Layer 16 of a small transformer language model trained on English Wikipedia (26 layers, counted from 0, width 96). Numbers have three digits each and are written without spaces.
A neuron adds its activation times its output weights to the MLP's output. To switch it off is to set its activation to zero at one token and run the rest of the model.

Output weights of the MLP neurons that the questions are about. A number n stands for (n - 500) times 0.00037.
n6: 453500527649468507806419780373890540413550500566547634575590500660507432424356503328467542638557619217580669569383367439431550536726479597483511346440418579625191551440487393467530603667386652403507447450493638316350566386367537427532408531482400398429456423614385397591541500497420507490
n58: 421740441420522391504406474473389545610585367500562549513489575436338493560519652526339688417558583409382603507710633529318483706626648550465650332527660343332449403494566500519363422538572440442442467955496426396553739202524508364500399587718415507472465600425400517414507572558426299408
n62: 746553553418425537769682489389291516489529605737355463511542442553692429724637443503573434340566655470442618530629573441677449314225580361515473432441418472370283384605336577528500577345605271445530559525683761648697417434541398399486683661424544426373372338640582362567530219540250335538
n73: 166607462483679455588531696464645487419630481555619459604538479492106434614508579729630349435492554442569259239460326482633476599584454425563286736639746605373524411465714431482336338735418247238660283677597546708577391512222726573562444496619500442517521543480438754516275500382240573504
n99: 670505398455340297479542449560378586375421497476476677391600675418601438688533503553423488407594467593360497430580588396726442497491539449770512664627441494450463567413432515594581442523597707358379572526339500465520488478569500511445519554459459752405509463412497387206617500497544362503
n109: 555485533484479710520394481575441623436487598356565590377637524634595614610512553601309609719329393431532556277571577396243678713457547625387338405607342348683619535531462211564481426471668453600409421599577374522496490570490554564460585388371468531523484379445653353321674519523354384490
n135: 504636484559467342659407485463434656440469485356453315685512436388428321241410709588360700500616629303412579603458404649508313631287552448508363622546280562376719677423451538589583665393447528523388385336348250443526584452520770591398586323776473640802705476654457561356149651454608669532
n149: 522649354703295348564319714448613529431406598454590138421431560324425648661388638487310359476371505595791362431451190739425311405445578491689341685545679080481392694458621456373443681027434246496451623671564491640510575302604312622420373323534593729468868500736482628518595496722505686537
n169: 624646421249514261548204639401552467722560630571539486559474620460563694491440352569565302509347595348644558487575475486399449272570707053460353383252381349568387277496467687261320585316686756384436328593584548696514458694721410419520762874532492350396587522329738504780596590581472572593
n183: 475407453464625472500341466500586558199574574460511311663445297621354411485454339389547448549426449706356551620512620496625573514522383764449359465667425519398537562406606366543712500461504584624493353399324573330555490473324319483533590377515581689511746652373693920457597568581580324408
n194: 255518464571504375360513343447792411354508533371445292660524472557538638432409421348555529554605513325427640223560624257473350413592540372657692406590500525754581589663371593611515562388430585633613500631351652630744646566223668349298290683399357481484524756395429573504353484640370787294
n289: 153303622640449352432406642509669832431576518416270193593377470347477875480611532455531435223448680641439445627516415377219420454442697445638585531500463694403231417246518609777346509289500668342567728725456559332691608293321632383195475146696599835292515654505649669514607452908639410441
n321: 564439573466286340378537438434342552549717254549579424440332404391457312556354526300571367460581526763463365636411483682664554431670339559507518326541417660562582652494484557541613598624378451510391652614272399543500383465669504490503367410533463558524725567656407443394822520463599628592
n330: 669507389367600530577368583496838459726298632632504487548318422364504368415504511496307579544418608435585580376430496577493322394350616456636449328861697319624357488471638586595581604604305566587466380256295635258374463639500213567712321424504396357450519429444625559606707534627597500628
n344: 368655652354487275364654619407597544121572485616391496292359144579571674657507430622597754254368447582460578537351723289492694309484591488500496636576469689474458640607329456773516691327785471516452534310359475598442500656472584386387733704513428351488377575448407437589426512660448540196
n363: 431336606504644947429390396744579415838439566491526423398491577464329675277524747661514514560422519721457643830453582230598560247376455521487291131504287273551340283479332526581500276524624455635313804372433531356432462598430399610590303606340650653346509536439601607321557731496673608329

Each question names a token from some text and the token that comes next. It shows the activations a of the neurons there, in the order above. A number n stands for (n - 500) times 0.0049.

Then comes g, the gradient of the next token's log-probability with respect to the MLP's output, scaled to length 1. A neuron's effect is roughly proportional to its activation times (output weights . g). A number n stands for (n - 500) times 0.00086.

"2", then " |"
a: 708465473471547497465484465465474474472623500476
g: 636581410623514784404307744562491420425419823287364452532465690376431374241551437468365569608451643571395580565405425582607470503291298558558493465675517537611416538541601682496635447395597408579525353560169466415495552447528328395462416446479806499613556572480395496545760409473504518451
Switching off which neuron hurts the next token most? n330

"\n", then "=="
a: 465469469477627479559498468652493493662481475481
g: 312445189425298367550262499425649507412584312662411386315446316511746513399549299387517534481556379403495619479637507634543477356560655548576611504569665601377603507558627489614486327412576410499503522364297342454500527538511544396574575316471595374580579728745615707656712659398530561559
Which two neurons, each switched off alone, lower its probability most, in order? n183, n321

"==", then "Transport"
a: 671475468466523500475499504508467500537484492495
g: 563471475590528509533579521390450337461487444402418478567343597518653398212671309407560228412494439546412622976659426503310612646614270451407596610608359533659542511556280392543408513584357604375446625465642636701511416402511303443601630587502399547430567551560590409664547332591503539416
Switching off which neuron hurts the next token most? n6

"en", then "co"
a: 468489471500495480666651491584477472495499643476
g: 459598549416156523475333438556585560336365567580307187573655465389372649408400494344611452512388494681658579495348324451402751636556314536466559365532587393580555460565464645403572426410583625454594505632653413575726634612699643554373254569475502532327471355620490445467609494709527589378
Switching off which neuron hurts the next token most? n149

"0", then " men"
a: 486742505491484538475491489493486497644551497468
g: 440535539562261336466685553488378389550491796423264656724348408492483448585551305419550335682648730642415464652436497515321391275599584536299289614551304568389391510398671594496601541563619471448512533544426584506537542333385487660473671726555599561485342368428550382588574411371518689496
Switching off which neuron hurts the next token most? n321

"1", then "7"
a: 469476473485465470592485678470555479466499495481
g: 466617757464421459439562562485532551492270450529457477581355563686596591603409464493410289230618411656492354443422432451671805330752429579770417305431466435721586470540480477559515506374540347224372578478446579604351586400356566525489444702676515388448510637502433338658311559649542542550
Which two neurons, each switched off alone, lower its probability most, in order? n169, n194

" Hy", then "der"
a: 482472471483483472491465496465641724489468473466
g: 463377516439646373590472511438350405560462586489421547546674467360693586392530489613360263402484433584503669599453712690481748545580421488493194517494491683394494293475815621601609605422509400437241544713367483514547374415300696374366593473533455381648518710597404569364593364461351524567
Switching off which neuron hurts the next token most? n289

".", then " The"
a: 468466487674476490465500530471469483660497489497
g: 551356327413549285627620517709377416513559397403522266312284489668398492565471396552752516485527665577791518457640466457618575603645356473493295494651461582622381572564397553495576306561513492265550397729530478408510581747473333364445611471503567544449519629471314555299603730320512535394
Switching off which neuron hurts the next token most? n73

" the", then " British"
a: 467483465465465473475500639496607497468485499471
g: 480329455590549373380377480600438488723494477296696353629636585227404319800504528502236369454628526386492344594365584471520462463482641350595638422635453606405441695490400578700435594458430490430613592411519807458469530515457410451449505567404453514752501540382675375532748567593245531462
Switching off which neuron hurts the next token most? n194

"ner", then "ve"
a: 536470576485476470478495499524472466497496494496
g: 473214542570472556534553523442432574458562437562337659699471467644702280426549567584491526377567694244440523478323647541389552589511332557393538428698407602212512548491327374430765414497484199327483520640468407566696668644562604647669437403445369605496336493599364559556561344642454602445
Switching off which neuron hurts the next token most? n62

"\n", then "The"
a: 478466478479621480591497466696502478644476468467
g: 565456530267655433567526562633166438701408660364432353458612596681389544599437597461711449327626613591631462468349538308610603581532496412419403485541583318653386400579399356442796421502417620397468408748713367610529404619572528556480414618609285587416574397516312490460599500516385526275
Which neuron, switched off, raises the next token's probability most? n183

"ite", then " at"
a: 478533493468467489499500490466465647500519467488
g: 617573584312633664315559547579473502438359431579397548539408379456660542417415400611496541587574546351645697458471485535590460330396418605637601548741560325607474706657461370523397432430162494675490527461412439282299356407394511349669448681647640569411283605652695520681301384582457511418
Which neuron, switched off, raises the next token's probability most? n289

"rush", then "ing"
a: 487642471470465468479484474476472474470499476477
g: 494439543694591571617372569461470564679775481646635383477525316624365582401437336313605319542516686460698335619527468466518473499657600536529481640650491426647413520411393417550290327492627552483413532573506644355503195656581351559460684501433301453574318479394257450762549374560284525547
Which neuron, switched off, raises the next token's probability most? n58

" to", then " a"
a: 619466488492515480480493465466467496468497474635
g: 382602267441563568393490390677364586607357379667540549500519589394268443517508532561627694685417520804725393335521307300863351384429485518525454399422447498451624524632522529386549525405460448569463345544403563321644479478571532462539403669522530623497570498443338797423333682473592308581
Switching off which neuron hurts the next token most? n363

"der", then " led"
a: 475465491475560470494478499486465594487772480499
g: 669404609358701696453510311535687504431322346613355435526335482464397422470626398524420636595407400398458622439401445641531566299452474673574433370664769481732561524503623504419412559498470453758488524546511374210260593463450389182539665501477595528396530438470738426567518435570572589711
Switching off which neuron hurts the next token most? n330

" son", then "."
a: 474466535486473474469495495551762660466479483493
g: 326514262406434537633502591458413498553491430437658456349485512658560490604318477522678491470343527477552755305534414672390630543437473628637484540490486376275734568550496621664386507303363732639320650500405527587592584551504530588500192375321537465550325408707562535753330617322386573459
Switching off which neuron hurts the next token most? n194

"ep", then "s"
a: 479478476473483465484469500493497480500493615499
g: 558543499543351497594481494382312456375473486560736366561593741620477805424220433540453446504635294900558485611414376592348492575603506532440367532557621537470597512422598509355642521304533360674501403601556549402444446311647756352321525543441535475307593471527323372367436671493474610555
Which neuron, switched off, raises the next token's probability most? n149

" ", then "View"
a: 485495471478467469515471574549467495501472476466
g: 447459390684363652422484462366388407459486499458342496319712581621275367556478398478423634143539533472583538683811563467454587497351421621393660445649414561410341403506353451635568502670552436738286631569409532409497401463633523466528309548610449722367644521529530636379631447640349642643
Which neuron, switched off, raises the next token's probability most? n169

" in", then " "
a: 466474467478549471470487806469465494465498495467
g: 666526516282481426575423582406769827637506598672608468438392484463585527531541544451628513568400435298372553586658474484498561418517531440476448572342541565427660195467495619451252378294651561387782191622445382662506380595487540303417626644517394438375429521571366528651657543495531387379
Switching off which neuron hurts the next token most? n169

" p", then "ho"
a: 482561584720488518469484497539485490465495499498
g: 307609482204545504457559473569540338507572404582489511485475551716081561673400488424567582431507697537478583597718349405501369555578537335579445550417620473559300440730477542426661701647561502710491679381644506611490307479431384579470431530645716487447295443287534385469402548300588442427
Switching off which neuron hurts the next token most? n73

"BI", then ":"
a: 488570499466468467466499500495494469498691482498
g: 173654530594368660545666554555492572578540484554570558476599476378727473564535407486420446610492508475327371344469689607450394515461485459549398540476595450398575487531464176540529534302723447656451316315550629669326254621661744412537413674599259566449734615604401391420420547539510371344
Which neuron, switched off, raises the next token's probability most? n330

"8", then "2"
a: 506467581466638683468500500484479489544517473465
g: 323451610347503579592602621575481502379589461589509595377497581461462642585565426679509519577417541431679535454597668688492470659541628410592501865645453368506637521542420458527506438512398440263359301483699458469495459099431510580453407594560603417562312613279516302540344647559289453217
Switching off which neuron hurts the next token most? n109

"ot", then "id"
a: 465549559467475466486477499469489474478500709500
g: 614559632588700401533449288229519391514330460444506700611588425442447715340432615733428483574610375497426503268471567539669676482482544846584619436763397337517483500450305583639521522471650381583521465493222322612648493564309555537531439576341455436418366321533417515394435577603410516591
Switching off which neuron hurts the next token most? n344

"ate", then " about"
a: 473466465475493466472496486489488491484491583469
g: 532730429236540358450595501528450489583605302398496481542420512265739537699619500694662706353436473421580554443537497424510360440593473461750590313686472312697447586476402467499740316579453627400382469314511424386311513502368486472690417496522444507504580644511541688639390313692582308423
Switching off which neuron hurts the next token most? n344

"1", then "1"
a: 483473618542497596467492494497499486487642494474
g: 480335628307454587557557562584502569488632775429530554543538352414374507478394569586450414366401454533396479643560621545484576683601773539591479882515311519610604361493404664507477428418648646242386257659617515577529353325501336505359449676625675503429357487358557369483344486490366539284
Which neuron, switched off, raises the next token's probability most? n330

" road", then " otherwise"
a: 473510502596469465465497471488466480504499466494
g: 635533641596606857517690480347411616478476289517453537487480357536801541535562518564436419438481410374334528406272698442630447557441486537463617197477780136669420483432613522401588355435359441466587497485624391392547601448583511485393498489486403541778412427546562711402503393473625504449
Which neuron, switched off, raises the next token's probability most? n73

"0", then " km"
a: 482471496497481481686471483466479496609483496488
g: 512768487486337558624483571436472569600508398222486391399547399706738300310427347400485557512412645549429421530379412513479432701242450587526474441568434545583382701412493483539644541470531405897545511648305389463391449498463533510908474486684452283583420536500486470528582467471433638612
Switching off which neuron hurts the next token most? n135

"lift", then " the"
a: 466498469485466648755496494506484496487499647519
g: 541349548484610399545351531549247280706473651284471468517429524503377487675501564485534627656624614465706385474425485515662517602637537381500400498545574590702306577485225588339679551556489484456426664548582459659607430384474297391418561570741614544396509526534188255493727362351345492515
Which neuron, switched off, raises the next token's probability most? n135

"mus", then "cle"
a: 543465465481466466515485500538470468466493484500
g: 687416516536512577613674599423531728439370763688535531322659759588499304496425511679515432313362485384571431550460401375249406688403375464326645310499475499375539381480524357573634520560483417418445445404509561451715672659520488408593552518454650635505121534417476508515447461602496681295
Switching off which neuron hurts the next token most? n321